Layer 4 of a small transformer language model trained on English Wikipedia (8 layers, counted from 0, width 64).
A neuron adds its activation times its output weights to the MLP's output. To switch it off is to set its activation to zero at one token and run the rest of the model.
A neuron's activation on a vector x is SiLU(gate . x) times (in . x), where the dot is the dot product.

Input weights of the MLP neurons that the questions are about. A number n stands for n times 0.0026.
n17 gate: 82 -169 -5 -234 17 -35 140 -77 -444 56 -376 70 -85 -44 178 47 -8 65 232 142 14 -90 106 121 35 267 -3 -130 27 -74 -82 41 103 63 -224 251 152 54 126 -327 -87 -144 -2 200 47 43 -28 -85 -133 152 225 39 -29 86 201 28 -91 165 -83 206 50 2 -119 -39
n42 gate: 70 -70 208 -42 -79 61 76 -102 186 158 -112 64 -181 -43 -70 39 -76 -79 55 -135 -12 260 -153 -145 112 -59 -77 -47 192 194 172 165 -81 -19 -146 -11 -113 -23 -73 -274 101 -168 60 -116 -217 -78 87 -142 -197 111 -9 96 17 327 -221 -37 -195 19 -177 -164 -151 29 -43 -116
n45 gate: -17 35 146 -235 151 -22 29 -43 2 -89 143 146 8 -95 -57 131 4 167 31 -112 -31 147 67 -37 -227 -9 292 -38 67 8 -177 124 81 -95 68 -86 -49 -273 62 105 -339 -68 -243 -51 -270 15 142 326 93 -201 58 -140 19 -97 -20 239 -33 -205 29 1 136 91 24 -147
n46 gate: -266 18 225 -192 20 114 54 100 53 51 104 13 101 -161 7 193 -108 -346 -33 -78 35 98 126 103 65 -59 41 -28 -64 -70 43 127 -246 -207 85 -132 117 128 14 -98 25 32 -178 284 -123 182 293 94 108 -30 -50 -13 40 66 56 61 206 73 28 -170 -173 -44 203 25
n55 gate: -14 72 228 195 -155 141 -97 8 -170 83 -116 207 -117 -153 111 -25 15 15 37 80 -41 -185 -11 -80 137 35 -57 -16 -38 200 97 -14 -1 -57 21 299 50 52 113 5 84 -74 -134 216 138 136 43 55 181 -14 -230 -44 2 -67 105 2 -289 128 1 160 16 -289 60 -45
n64 gate: -95 -28 25 30 138 149 -6 -234 -171 -87 -307 204 78 23 27 89 -73 -140 219 213 -102 105 131 72 36 -44 -215 37 -205 -18 -220 6 93 -90 -54 74 -179 -289 -55 -55 105 225 212 269 -103 -3 150 -115 104 -85 -235 -43 -70 -114 138 4 -90 -196 -24 57 -3 -82 -68 67
n80 gate: 174 5 -41 -190 21 -199 -126 -189 -120 -27 32 -63 -2 -128 -125 -103 280 120 227 -100 214 48 217 -132 133 -140 -133 170 265 232 -190 9 60 63 -88 -152 -18 133 -259 -86 214 -133 -163 80 -136 251 -34 -287 92 112 49 200 -51 -80 10 -42 -155 120 -19 45 -20 25 13 -79
n95 gate: 243 154 -109 57 -138 21 -159 12 57 71 65 23 35 -57 133 -43 71 -74 -43 74 254 90 33 97 -75 43 101 64 -85 22 -45 25 -234 -10 66 -255 -138 106 197 -74 56 91 -52 -204 -108 -64 -207 83 -477 -53 0 196 -167 -124 66 -86 141 -13 -143 -199 -52 55 6 44
n136 gate: -75 -83 119 -151 -93 -77 -190 -88 -86 -12 -6 229 167 -135 -59 -57 318 91 38 343 -1 50 58 77 18 -24 -264 -88 -38 61 54 144 45 -176 -472 -126 -24 -193 81 -84 -152 112 -117 -27 -60 118 25 -204 384 111 -16 204 76 239 16 -236 -65 109 245 108 -158 132 278 152
n141 gate: 170 10 237 72 -47 18 -65 220 -228 363 -184 123 100 128 -58 -88 202 -136 146 -1 10 35 112 230 3 -113 -195 100 8 -6 253 36 266 80 -7 97 -131 -41 -188 161 77 168 -70 190 -132 131 -57 -91 -22 -286 -34 212 -68 130 38 -372 184 -18 -84 -187 268 -29 16 -126
n154 gate: 69 2 -134 131 52 154 55 -125 20 -129 -8 239 155 -258 66 104 -89 -259 283 102 95 93 -138 -43 1 118 149 -8 228 -279 27 -39 90 92 36 52 -63 -162 35 -152 192 -72 -186 138 -110 154 -19 307 -13 194 282 137 -93 -41 -33 62 67 -9 16 -62 -93 -87 86 2
n156 gate: -130 4 296 -70 134 6 -28 -50 -117 108 -105 16 -169 53 80 -23 -18 -120 -240 -250 104 -116 34 -164 -3 -61 172 -69 92 -191 63 278 222 -29 124 -86 -30 -47 146 -51 117 -84 -79 142 128 139 -226 186 186 -19 104 22 -98 -36 35 -138 93 -95 77 -57 -62 -135 -109 -215
n163 gate: 121 137 69 -8 -216 221 -22 -231 -101 -55 126 70 -88 -174 -49 26 41 -82 215 147 -13 208 -132 -156 -36 69 -65 192 81 -118 166 5 45 -91 76 -64 144 -58 26 20 -29 86 30 74 -161 275 -211 135 30 -88 -64 184 -6 -41 13 90 328 176 -30 -112 -8 -130 -85 122
n165 gate: 107 46 -102 20 81 83 -69 161 -9 -136 -38 55 -156 80 -38 17 -58 34 -41 13 254 -196 116 -99 98 18 -65 -116 152 16 109 95 13 63 31 114 108 -72 68 73 -43 -21 14 154 195 -36 -152 172 71 -58 16 -166 3 188 72 -74 43 145 -40 106 -115 48 95 4
n181 gate: -173 110 -26 127 68 -118 54 -20 318 -67 -35 217 162 -62 -86 89 -100 99 215 -28 -28 245 -30 126 75 164 -234 -38 -17 86 -115 144 -277 -87 61 -48 358 -5 78 -226 -237 146 61 204 -25 68 100 14 -105 -38 270 -12 -84 34 -17 -18 -217 -96 130 -53 -101 186 -200 28
n17 in: -13 154 16 28 198 -65 13 35 168 -4 -45 47 124 29 22 230 82 -38 -141 -27 -48 -82 100 80 -83 46 4 -14 189 -2 -256 71 -204 97 -59 118 -28 -211 116 112 -116 -11 -339 52 -39 33 178 102 -106 -172 -79 84 163 -43 -287 -193 -193 -81 -21 -140 -54 -121 148 -89
n42 in: 88 69 -33 -75 134 89 -147 -33 -98 106 129 -93 -155 -42 100 23 199 211 -131 259 8 126 -144 -25 -53 62 -125 221 70 105 7 -24 -115 17 -98 214 -278 -174 -96 -193 25 134 102 -107 -29 -172 -120 110 -99 47 34 35 -313 -3 217 17 -21 -30 47 -43 57 -66 -185 13
n45 in: -247 -333 98 90 39 -86 -124 58 -70 -77 -37 -35 36 82 -101 232 -182 -149 118 -138 -75 170 141 -248 -85 228 -146 154 -226 95 -351 97 78 198 47 -6 17 -41 -35 203 18 78 -101 136 48 127 75 93 -33 155 102 45 249 -13 -67 57 11 -209 -165 58 -124 70 24 20
n46 in: 90 349 -80 77 -28 129 223 -55 184 172 25 183 -52 147 104 -40 -27 -321 99 116 -45 164 -143 -109 -47 216 112 -283 -23 98 156 -197 -229 -61 51 -85 297 -208 -211 122 36 322 -77 94 -5 167 -24 148 -65 64 -47 228 59 -131 70 0 -13 -52 64 -248 -60 -28 -50 -126
n55 in: -35 130 -71 66 -66 -2 241 -149 151 -51 276 -32 112 4 -68 -48 55 -11 1 22 61 182 81 93 96 7 0 135 80 -67 66 -122 -71 -2 -27 105 33 262 30 -52 -98 -140 -170 -142 -22 108 -68 257 -205 21 -7 -108 -1 256 130 -35 182 52 181 3 -94 116 67 78
n64 in: 104 -133 131 -142 178 149 -50 -110 116 243 -77 178 155 -16 165 -134 -175 -267 -334 14 -38 43 -142 -71 -39 -31 -63 116 -231 -110 -68 30 29 -258 79 -40 188 -287 -4 91 177 120 353 137 -77 72 129 444 67 -103 6 -11 14 98 -1 -96 46 173 -2 204 71 -112 -158 -81
n80 in: 16 27 49 82 231 -83 95 -24 0 153 -308 108 -112 24 -213 53 -143 -155 -6 73 9 -141 16 -45 -124 228 117 -115 -122 -17 60 80 117 -57 42 272 75 -215 -5 155 106 40 116 53 330 3 -89 -130 -19 -126 -141 -176 83 10 4 -182 -46 27 -227 -162 143 -75 2 -100
n95 in: 162 32 93 -209 52 -67 216 -115 70 102 191 -14 49 5 -170 -147 -9 4 -176 -56 -202 208 -7 90 -61 -31 64 -117 -13 161 289 126 -122 83 180 -121 -28 88 -19 -134 55 -128 103 -250 175 -83 41 -29 77 -52 -235 24 -99 20 -25 -35 -206 79 62 43 -222 -219 -40 190
n136 in: 45 241 36 -289 -122 179 -90 -15 13 -115 97 -17 48 -142 -77 -18 -16 181 -28 197 11 25 21 186 -25 96 -20 -2 -72 -156 137 279 -14 214 -60 197 -42 -21 6 10 -125 194 -65 -65 -25 107 48 -5 -203 85 -109 -62 -56 -380 179 -9 178 92 125 173 -71 -193 1 37
n141 in: -236 -18 -1 147 252 -58 -214 -79 133 -32 -43 55 78 -171 -29 112 142 128 30 174 -208 -100 -93 57 60 187 -2 39 -143 -188 141 1 -253 -7 67 163 182 -200 -41 147 -84 171 -148 -244 63 -95 33 -92 55 114 -2 -260 -36 35 -106 -70 -108 71 109 -182 -52 124 63 -153
n154 in: 77 118 111 -121 -80 -41 150 -90 37 38 22 155 150 -315 -58 95 3 -331 57 323 11 54 -267 -61 -23 -12 -17 -112 -17 -35 -198 12 -102 59 -154 -125 241 -112 20 -85 107 202 21 59 96 57 170 -79 -202 122 147 -262 138 -83 -49 -97 22 127 -43 -177 -30 -246 16 48
n156 in: 341 -14 -117 201 -84 -25 179 19 -13 15 -260 36 -241 -6 -75 40 161 -50 -14 -87 127 276 -103 -104 -190 -147 -55 -5 -35 -13 -96 -284 -21 -61 -50 -73 -246 -181 -304 -65 121 325 -105 -18 77 64 -50 -86 -230 49 92 49 -98 116 -49 -49 29 146 65 76 -13 -48 -90 -106
n163 in: -56 148 -160 50 190 45 -123 -98 -190 80 171 103 215 0 -48 19 -71 -199 -71 -88 105 -63 44 -140 -57 333 -149 97 -78 -82 2 129 58 -74 128 40 -151 -156 -306 37 99 233 27 209 -188 -109 51 110 70 50 -75 -119 -77 -159 46 -110 35 -129 -227 -66 -41 -98 -315 -8
n165 in: 56 24 9 -89 51 -67 -111 55 172 21 205 9 -138 163 -44 65 31 -128 -135 23 -117 108 -79 52 9 94 -136 -1 85 289 -6 53 105 151 154 -24 45 -194 18 -72 85 -162 -203 -40 -135 122 -20 -13 -120 -7 132 97 -300 36 -126 -172 23 -8 -88 -78 47 242 -192 57
n181 in: 140 88 -22 -39 -207 60 41 -37 331 -55 68 -107 -160 226 -44 135 -117 -79 -271 275 115 67 42 -57 -92 -186 -145 -92 155 -87 -5 98 -269 14 -114 -276 -11 70 -367 -121 56 151 -200 -53 -239 -24 184 10 75 -43 -16 -233 23 262 -165 76 -27 45 74 150 -271 37 -228 -19

Output weights of the MLP neurons that the questions are about. A number n stands for n times 0.00094.
n17: -100 154 -310 57 82 41 -167 147 142 -339 108 10 251 -31 -97 -81 157 -94 -12 -43 -218 -58 243 -97 60 -396 -159 -217 12 29 42 -227 115 -76 -6 -202 71 226 25 -90 -159 76 0 -87 -67 -20 -2 147 121 -38 8 -221 123 32 87 0 -33 96 -18 -151 115 25 -84 -150
n42: 314 35 -188 49 222 148 74 -68 8 68 -21 101 -120 -68 -40 -206 111 4 -139 45 295 55 -20 -97 -82 86 -75 -72 94 310 55 71 -125 -178 121 -105 64 235 -76 121 273 -19 -134 229 -145 -136 -243 -187 265 -188 134 98 228 296 -5 70 5 110 32 -80 2 5 12 -138
n45: 38 25 -24 358 -32 -9 180 -59 -65 -57 77 -15 87 -72 -63 202 -14 -89 -75 -37 -88 123 81 -156 81 218 359 109 -225 -44 -192 123 59 252 -91 -119 -230 -5 -169 -69 -404 57 231 8 75 42 178 20 58 207 87 121 268 7 49 -17 58 -15 49 -89 243 44 125 88
n46: -195 -123 -232 86 136 69 -279 -111 36 -44 -102 54 -128 -140 -77 90 271 -74 -12 -43 477 -249 79 -221 51 -123 237 93 114 -55 87 374 109 98 -72 208 -26 68 20 -166 -165 -173 124 -381 154 101 -123 -104 -46 35 -60 -92 24 4 -114 196 73 -42 -51 -130 146 -93 80 180
n55: 64 -51 42 62 89 72 -217 -67 59 66 -141 -83 -169 44 149 101 -147 -90 9 -133 -147 -32 -84 -142 -12 156 -33 -279 -113 216 23 35 -17 59 86 -360 -111 -131 80 163 182 88 107 188 10 92 145 3 110 -6 -8 29 -51 -124 -199 -23 -70 73 -221 24 -73 -39 -7 -250
n64: -173 -160 131 119 301 154 158 281 35 135 142 -79 -198 -148 41 4 156 91 -84 80 -67 -419 129 -109 -267 248 -29 29 249 -13 -130 100 103 21 69 358 266 -301 -85 -53 210 -25 10 152 -117 -93 -8 -46 -96 -81 77 69 4 -278 -78 -179 -97 -80 -125 208 -81 -44 138 -254
n80: 28 -80 93 -159 -215 11 -73 68 -51 -81 292 -158 82 44 34 98 35 75 73 127 -134 377 -45 33 121 -117 25 116 254 -14 258 -119 1 -83 -27 42 153 2 193 156 -204 -75 -113 31 33 -31 -4 -79 50 -92 161 46 -160 -47 23 90 -24 24 101 147 -236 38 -128 -151
n95: 117 42 107 -115 72 175 95 -82 -212 133 35 212 -68 51 197 26 -114 -151 -119 -106 -290 217 -160 80 -158 5 -52 -165 -132 -14 -178 -82 -44 -199 -49 -29 76 -13 25 -231 -141 46 -37 -271 -86 179 33 -1 -102 -25 138 174 17 -96 150 -118 -137 81 -69 114 -54 -18 -74 -53
n136: -50 139 -255 -200 -176 80 -51 27 -119 118 126 100 42 89 86 36 -48 -245 193 89 265 291 90 -37 -89 151 8 -228 122 50 -34 -129 79 -33 5 -108 60 -81 93 -112 209 317 303 91 109 70 -34 -121 35 -132 -50 -23 0 -16 249 -95 15 -57 15 32 60 75 140 78
n141: 302 -36 33 205 -49 4 153 24 -45 111 -78 -101 77 65 15 160 41 10 128 20 259 -164 -10 233 -132 -167 14 178 -38 291 -4 37 160 70 -280 -376 -262 -100 -198 -118 71 140 29 171 -135 20 90 -157 92 -80 94 208 -10 -4 29 -9 61 -11 6 15 155 25 -32 86
n154: 117 -68 217 225 53 98 94 -7 -23 58 -60 125 -134 -275 -279 45 -134 -57 -47 284 291 -8 130 -251 -25 91 3 84 201 -243 -8 120 -116 28 106 107 -184 156 178 -352 -73 49 117 -131 93 -152 -172 226 21 147 137 106 -156 61 -180 173 -230 -8 -139 -300 -8 -35 114 -249
n156: -62 -264 155 -231 152 -44 -108 -143 -29 118 166 -136 -141 -149 153 55 131 179 67 57 -41 -162 263 16 152 166 341 -23 99 -53 171 178 -116 180 -85 -11 -105 152 105 120 -155 9 192 48 21 94 158 -46 83 -70 -174 -30 -6 -24 139 64 181 -130 -80 -41 -2 -96 90 17
n163: 417 21 -357 49 -78 59 -98 11 -103 29 -125 292 -263 -65 150 -231 -81 -141 92 -231 -79 -46 274 162 -92 53 -1 -40 -40 106 -76 117 -59 -129 202 -94 144 32 160 -102 -7 118 41 -120 -93 -177 43 -35 -3 137 -167 -290 -13 -43 49 158 -102 141 63 -17 -75 144 -192 201
n165: 33 -48 -129 -68 78 201 19 -79 -66 -119 -193 89 180 -121 -10 -33 39 11 153 -29 -299 -95 -4 -17 154 1 46 -67 -131 -127 -66 -140 -40 -164 -78 19 -234 216 -126 -116 -26 -20 177 -30 85 -39 -67 180 7 -184 -204 92 146 114 330 158 61 -31 -5 54 13 -126 50 44
n181: -165 188 70 -64 -110 34 -91 80 -94 -9 152 -225 323 73 134 -41 -321 50 107 78 -1 -130 -244 -5 -123 -39 137 130 -137 -71 -23 143 -71 159 -50 -106 -152 15 -40 -225 229 -25 42 -204 -242 65 210 -22 -50 1 208 176 -171 168 -70 -14 -295 19 -170 178 52 128 -132 21

Each question names a token from some text and the token that comes next. It shows the vector x that enters the MLP there. A number n stands for n times 0.005.

Then comes g, the gradient of the next token's log-probability with respect to the MLP's output, scaled to length 1. A neuron's effect is roughly proportional to its activation times (output weights . g). A number n stands for n times 0.00097.

"s", then " obtained"
x: -7 83 44 -56 -113 21 27 9 5 3 -35 -35 -87 56 190 45 -28 37 -127 -96 68 -23 -27 3 160 32 -19 -90 77 -53 210 154 -11 48 -36 110 277 -68 -247 211 59 -27 62 -54 23 80 197 75 115 -11 -211 -58 -53 -57 -93 -295 -86 -75 -22 145 45 -21 -6 60
g: -34 -3 -40 135 -58 172 124 -88 52 251 -121 -267 117 269 -262 6 8 -142 -91 -39 16 359 -120 118 -92 -114 -44 -82 59 -152 -175 81 127 -141 -230 125 -150 -15 39 -96 -22 38 -216 -177 -152 -51 -38 60 -239 -39 29 -39 -13 -19 -12 -86 -154 88 -45 83 155 80 -91 -43
Switching off which neuron hurts the next token most? n156

" (", then "1998"
x: -110 -74 25 -115 -53 -55 106 -74 -180 -23 32 -157 -89 -96 101 134 -29 109 92 -43 416 -116 -91 -6 -24 -12 79 -34 24 -55 73 -124 165 -64 0 137 -149 -38 -142 110 14 -27 65 -44 97 -9 17 -62 -29 185 16 82 -64 50 97 172 74 21 -4 47 34 120 -186 103
g: -128 55 -101 -118 206 121 91 -34 1 136 -198 70 -104 -45 282 -133 34 176 85 94 -224 258 34 -64 148 -143 -227 132 88 138 67 148 130 214 30 62 23 160 36 -41 92 122 13 219 211 137 71 112 -28 -7 96 167 89 -19 -99 236 -143 -216 10 12 -28 -61 0 -115
Switching off which neuron hurts the next token most? n17

" -", then "\n "
x: -160 15 24 47 42 -85 58 4 -90 -177 -69 10 30 -125 71 97 -14 44 54 108 375 -18 -95 36 104 -29 76 -113 -89 -49 185 -197 24 -36 -78 224 -106 0 -145 198 73 -43 45 -119 -10 78 149 -16 6 136 -143 -12 -40 66 1 102 -26 -81 46 165 42 40 15 6
g: 171 21 -291 -185 -54 -75 -57 185 -85 80 7 18 33 73 -228 -133 -24 107 -246 -78 99 -81 -92 133 98 -135 -55 -59 242 89 -73 160 -71 56 -156 230 -22 224 26 211 40 -123 57 53 -277 -248 -36 -10 24 -151 -8 -106 135 8 -70 -255 12 37 -71 11 154 -161 42 33
Switching off which neuron hurts the next token most? n154

" Sad", then "eg"
x: -90 47 -52 95 -171 -89 40 4 -68 -30 28 19 -79 -250 47 -30 -82 4 134 -59 263 -475 -33 145 6 -128 22 81 75 -10 88 -96 -54 85 -128 30 29 29 -132 -18 60 -108 95 -43 -80 -22 120 -29 77 50 -67 -18 -83 -17 -35 -40 -13 -177 77 25 -28 10 184 230
g: 140 352 144 -57 99 22 -22 70 -17 110 -23 -43 209 -78 -211 -24 277 -46 268 230 68 95 -25 43 116 -193 165 -214 -188 -129 -190 -107 48 -131 214 -67 -80 58 24 -16 -184 2 185 -27 22 82 74 -49 -48 43 120 89 -3 -11 -66 -68 -61 23 41 -129 -125 -173 -24 239
Switching off which neuron hurts the next token most? n45

"ars", then "on"
x: -124 33 -156 4 -84 27 -90 69 26 92 -114 0 57 -38 37 108 -120 45 -105 -96 461 -123 3 -7 182 -137 -66 92 33 -47 70 -36 164 -5 -53 -12 111 -59 -129 -167 -106 141 16 -25 3 -143 116 -8 40 -49 -59 -70 -42 -22 4 -72 -71 166 46 199 47 47 55 55
g: -128 117 68 -89 -59 -161 124 347 -146 154 109 -120 -274 -113 -161 23 -56 147 -159 -47 104 -84 77 128 1 335 191 -49 126 -41 -97 76 -83 -183 8 18 -63 3 19 -276 -41 15 -145 -92 90 -101 77 -208 -132 -100 141 137 -26 -64 62 206 -75 13 -82 24 -107 -45 128 115
Which two neurons, each switched off alone, lower its probability most, in order? n165, n17

" k", then "ho"
x: 68 32 -58 199 -174 -106 66 25 -22 -209 -42 -98 13 -10 29 87 62 25 -102 0 263 -372 14 -9 -88 -76 -118 5 52 -35 100 115 46 8 28 -5 130 -79 -117 -88 87 -124 48 -113 -4 -128 60 -39 61 -15 -45 85 -113 -88 37 39 19 -191 -35 50 140 214 135 189
g: 14 -26 85 -169 5 -77 250 -153 -113 -22 187 65 106 98 -88 201 28 105 -132 42 213 -64 -134 4 230 41 44 -2 8 -102 -205 21 -219 -98 -123 29 -20 -59 -61 -30 82 289 53 216 203 -35 -12 301 0 97 -30 -28 -115 -8 -312 185 -99 12 103 45 -11 -74 -196 167
Switching off which neuron hurts the next token most? n154

".", then "\n\n"
x: -167 -47 -8 -100 -185 -142 -23 -21 -127 -78 -23 -57 8 -48 146 50 93 27 -60 -81 237 97 -58 -77 38 -53 75 44 -48 -33 70 -15 37 70 -47 205 6 -106 -262 257 12 -100 -27 23 5 74 -34 -136 -27 -62 -35 47 -47 9 -143 -151 -27 -49 -90 82 101 -61 -173 305
g: -205 9 -156 124 -121 -169 -272 127 -130 175 -91 -125 154 17 294 216 -38 150 57 11 0 2 116 -27 -31 294 -163 166 -146 -59 6 68 -200 -48 70 149 -44 46 46 54 -64 -190 -45 8 -243 -258 -33 -27 -73 189 -53 13 -105 -58 -19 -41 105 -18 66 139 -129 -71 -205 1
Switching off which neuron hurts the next token most? n141

"ays", then "a"
x: 37 61 0 171 161 43 16 85 -90 -38 -56 46 -186 -2 -96 -50 11 120 16 -13 256 -226 22 -115 -39 -108 -69 -37 37 -181 30 19 26 24 63 150 97 -65 -61 -64 -91 68 129 -49 -65 89 224 -7 14 -25 -162 18 12 -88 -51 -141 -119 157 147 -100 112 -198 172 145
g: -39 -147 -174 -39 -73 -18 103 101 92 192 -46 72 -89 -217 26 -170 -79 -63 121 -22 195 -115 -186 -18 -32 186 22 87 -21 -139 -106 27 -68 -123 24 -204 -193 78 199 -47 26 -141 -123 -341 -146 -166 109 -307 -96 -157 200 15 -139 -95 -96 192 -184 -33 -36 -42 65 -19 94 59
Switching off which neuron hurts the next token most? n165

" Lib", then "ya"
x: -81 -62 -77 143 67 -137 171 122 -87 -57 31 -199 -59 -73 20 75 -6 120 74 -217 133 -399 -62 109 -58 -73 176 -2 -135 43 103 -59 28 180 -109 -74 72 -225 -100 16 5 -61 -24 -60 26 -136 144 -101 -83 -33 2 -41 -33 -24 -113 -73 0 -68 -57 111 -44 0 78 238
g: -88 -5 60 -26 5 61 -37 210 -19 -18 203 -38 111 -89 -37 -161 87 -111 339 -77 -174 -117 -245 -80 -192 -80 -103 66 169 -70 -183 58 98 -52 -18 33 -94 -151 41 101 -139 -126 -184 59 -7 81 -105 -223 73 -63 -4 -37 252 -186 101 -172 50 -26 -58 -2 279 233 100 191
Switching off which neuron hurts the next token most? n64

" offers", then " a"
x: -68 106 -38 -6 -149 -50 -42 -70 -62 -12 60 36 -66 -31 46 148 -75 67 39 -109 114 177 -75 90 94 -7 62 -127 -176 -76 185 122 33 30 -70 117 274 -139 -235 215 11 -9 17 -13 42 135 219 -78 23 5 -109 99 -89 54 -31 -148 88 -95 42 57 79 36 25 178
g: -63 104 -186 -108 -161 -79 -86 -76 -58 114 -247 -134 13 -152 -335 -87 -33 88 -159 193 -36 190 71 114 -56 -54 -15 -12 128 -42 212 -80 -154 -353 122 -3 9 73 17 28 199 -13 188 -155 57 287 160 -16 122 98 -13 14 -183 -21 105 25 163 -92 -57 -111 -63 -54 -11 -85
Switching off which neuron hurts the next token most? n136

"ed", then " in"
x: -98 171 -75 -41 -170 -57 73 -158 -79 -10 -45 27 -130 -40 114 51 13 34 -21 -39 -29 69 -11 127 56 -2 39 -30 -136 16 170 121 25 54 -98 96 286 -64 -132 296 94 -60 80 42 17 57 227 -75 99 26 -141 -12 -7 7 -119 -177 -56 -58 37 90 68 -18 -113 144
g: 75 98 -1 -56 161 -134 230 90 232 -134 63 102 5 -57 41 -86 -92 115 231 -156 41 -101 -28 -283 83 30 -105 -72 70 -102 -174 170 -165 82 -226 73 40 -296 50 -11 -39 -45 17 186 114 -271 70 142 -55 50 -101 51 56 -44 18 -118 -253 -258 -53 178 -41 -64 -54 83
Switching off which neuron hurts the next token most? n64

" 2016", then " US"
x: -112 104 -155 85 -104 -143 196 -50 -103 -118 215 -48 25 -125 142 250 86 27 -144 -48 -10 -70 -53 49 205 -34 130 43 -59 -195 -7 58 20 119 -49 180 172 -33 -146 216 -43 45 35 -35 -34 40 45 -139 69 -60 -22 44 -110 89 -25 -134 -16 -85 -57 -164 -31 4 -85 38
g: 29 -85 -175 -143 86 -12 -56 -283 85 27 -69 -169 -149 44 -99 -157 -281 44 -119 -17 12 -109 -78 -133 -358 49 -163 133 -29 -192 -159 -140 151 -150 13 177 -8 -140 -35 111 9 89 -5 -5 -19 68 96 -162 -49 284 -73 -3 -224 85 182 189 -167 124 20 38 -55 35 -15 43
Switching off which neuron hurts the next token most? n17

"ct", then "ator"
x: 16 -9 -161 146 -108 2 154 56 -31 90 -13 -212 -125 -86 -18 140 53 -16 75 -132 286 101 88 25 97 56 66 43 3 142 87 105 -144 283 10 -29 109 40 -232 -10 16 9 -85 -51 -81 -58 264 -6 96 51 119 -18 -16 46 2 127 65 -79 -144 -136 -83 0 83 -21
g: 14 112 231 31 30 103 -45 22 -118 37 -215 -11 -86 107 28 -156 17 -76 32 40 71 154 -350 -82 8 -277 -168 -36 -99 93 -265 127 -82 67 72 -76 -162 17 -120 225 -164 216 -161 -3 -8 -126 80 -284 -158 181 209 12 117 -30 113 -94 -41 -61 11 -114 -4 -46 112 106
Which neuron, switched off, raises the next token's probability most? n46

" Os", then "kan"
x: -143 -37 94 121 -83 -104 142 -57 -110 -26 99 -160 -110 -161 -85 93 -52 71 12 -83 213 -464 -102 59 -87 -185 123 -106 -35 85 42 -134 -20 14 -122 -16 -12 -61 -131 92 -29 11 -27 -43 -82 -90 127 -15 41 5 112 124 -61 -91 -166 56 86 -54 -2 -13 26 45 87 222
g: -23 243 -151 -156 108 13 -57 198 254 65 105 64 280 -2 0 73 6 -150 17 -222 -70 -210 -5 -71 -90 75 -158 41 -72 67 53 -113 102 84 117 132 90 101 108 -66 -55 -260 184 -167 -60 -121 45 134 182 59 104 43 -21 -74 50 -373 186 16 69 -107 -69 142 -12 -121
Switching off which neuron hurts the next token most? n64

" Eth", then "io"
x: -187 -79 -123 237 11 -129 59 -92 27 -92 68 -142 -2 -6 32 134 28 170 57 40 157 -193 -145 0 -145 -71 165 -15 -41 -66 139 2 -78 137 23 -80 213 10 -78 73 0 38 -38 -54 -64 -82 310 -97 7 -62 180 29 -106 -48 -23 -75 -28 -39 -19 126 -2 -55 81 203
g: -155 -158 401 64 120 78 288 -179 -48 -100 4 -145 44 63 141 -14 -28 -281 -31 55 54 -59 -187 210 -173 26 -202 -68 194 16 -48 111 295 73 -77 69 16 66 -132 46 115 12 66 -26 -92 -57 65 -139 188 14 -125 -209 -121 -65 158 56 -111 68 -90 -6 56 29 -9 69
Which two neurons, each switched off alone, lower its probability most, in order? n64, n181

" Fa", then "cing"
x: -80 -37 -50 93 -84 -70 170 -61 -53 5 200 -114 -45 -172 58 85 90 139 54 -76 139 -320 -65 104 -149 3 210 -37 -162 37 81 -38 -34 104 -99 -143 99 -175 -161 31 -44 -60 71 -85 70 -38 62 -72 59 59 115 202 83 56 -97 -38 139 -37 -77 15 69 76 -36 238
g: -71 166 -27 -112 236 187 62 -229 244 143 -114 134 190 26 -45 53 -34 123 68 71 -114 -105 -173 116 33 -5 -1 -163 4 148 137 -97 294 104 127 -49 -65 -140 -16 33 154 277 -130 16 -216 96 -128 -116 -63 115 0 -79 110 194 -55 -262 17 -30 105 57 -72 41 -177 -59
Switching off which neuron hurts the next token most? n42

" Let", then "t"
x: -28 -66 -92 98 -157 -80 130 -76 -90 -31 65 -193 2 -255 -35 126 56 80 104 -23 257 -162 -54 93 -81 -169 25 120 -85 19 88 -29 -24 49 -42 -39 178 -14 -216 76 -26 43 -37 -47 -28 -6 135 -47 142 86 74 152 -15 15 -261 -33 32 -53 45 137 160 -12 59 125
g: 22 -100 145 45 -152 108 76 226 150 -108 -136 277 -179 -138 83 -47 -280 289 -139 -114 127 -3 -52 68 -6 -225 42 -188 -29 -270 -93 121 130 -5 -45 -104 27 -12 151 -31 41 260 133 101 -46 -36 -127 24 -62 29 172 -96 180 51 -25 -92 175 53 -115 132 46 -35 -65 121
Switching off which neuron hurts the next token most? n80

"ín", then "ci"
x: -209 -64 -78 217 11 34 219 30 -34 150 138 -73 -24 -83 152 -42 58 71 -150 51 252 -288 -37 -39 16 -178 -22 -143 236 -70 -41 12 -99 47 -150 -50 -57 14 -98 93 -91 -17 79 137 -144 -123 81 -92 66 187 98 45 -28 96 -156 -107 -26 -23 -70 -40 -73 -17 -58 -3
g: -90 37 -156 -268 -1 117 195 -80 -192 154 -82 -141 -93 39 -140 23 111 2 37 -81 -162 -22 -132 -213 -165 176 168 -221 -49 16 -26 90 -322 18 5 -174 -113 -1 -16 -123 -20 155 -36 136 -148 11 -141 -25 112 -44 -205 173 222 0 -127 8 248 202 89 -51 15 105 24 -7
Which neuron, switched off, raises the next token's probability most? n136

" He", then " gra"
x: -127 160 -114 39 -181 -71 121 -92 56 15 154 -151 -63 -55 33 13 42 -59 -3 -22 161 -93 -75 130 -71 -31 63 1 -13 -29 19 98 -85 40 -138 35 43 -1 -255 278 -87 -139 44 -86 24 102 -15 -153 -76 -112 -40 246 4 -23 -173 -103 41 -100 -100 120 78 142 69 121
g: -3 -220 128 -51 13 -93 -261 5 -39 -95 -14 251 278 48 -151 -30 238 -239 -231 -85 50 51 -105 -225 3 -11 83 -104 205 -14 17 -55 -127 -9 41 -164 3 -323 79 -44 -113 -236 -23 -32 -75 106 -49 -75 -174 42 -71 -77 -2 222 44 -17 6 -67 -64 -235 45 -16 77 -132
Switching off which neuron hurts the next token most? n141

"an", then " -"
x: 16 122 35 -33 -41 42 -9 5 123 -61 163 -10 15 -132 57 176 64 197 48 -109 211 -379 94 -106 5 -6 133 31 80 158 30 -94 -47 134 24 77 157 -59 -152 226 -32 30 125 -182 -21 -119 105 -70 -38 -177 -131 -42 -8 60 70 67 -84 78 -17 175 -16 138 43 30
g: 23 -20 -33 -54 -97 66 52 -14 125 -22 -93 83 -57 15 74 -1 -129 183 89 23 -119 -227 -179 89 184 -12 -86 -154 213 99 47 -88 -53 -63 291 139 -55 202 -4 -41 253 -133 220 145 -257 356 48 -137 47 78 -79 -1 83 -65 -81 -69 31 -288 -24 -151 -30 -118 47 -153
Switching off which neuron hurts the next token most? n45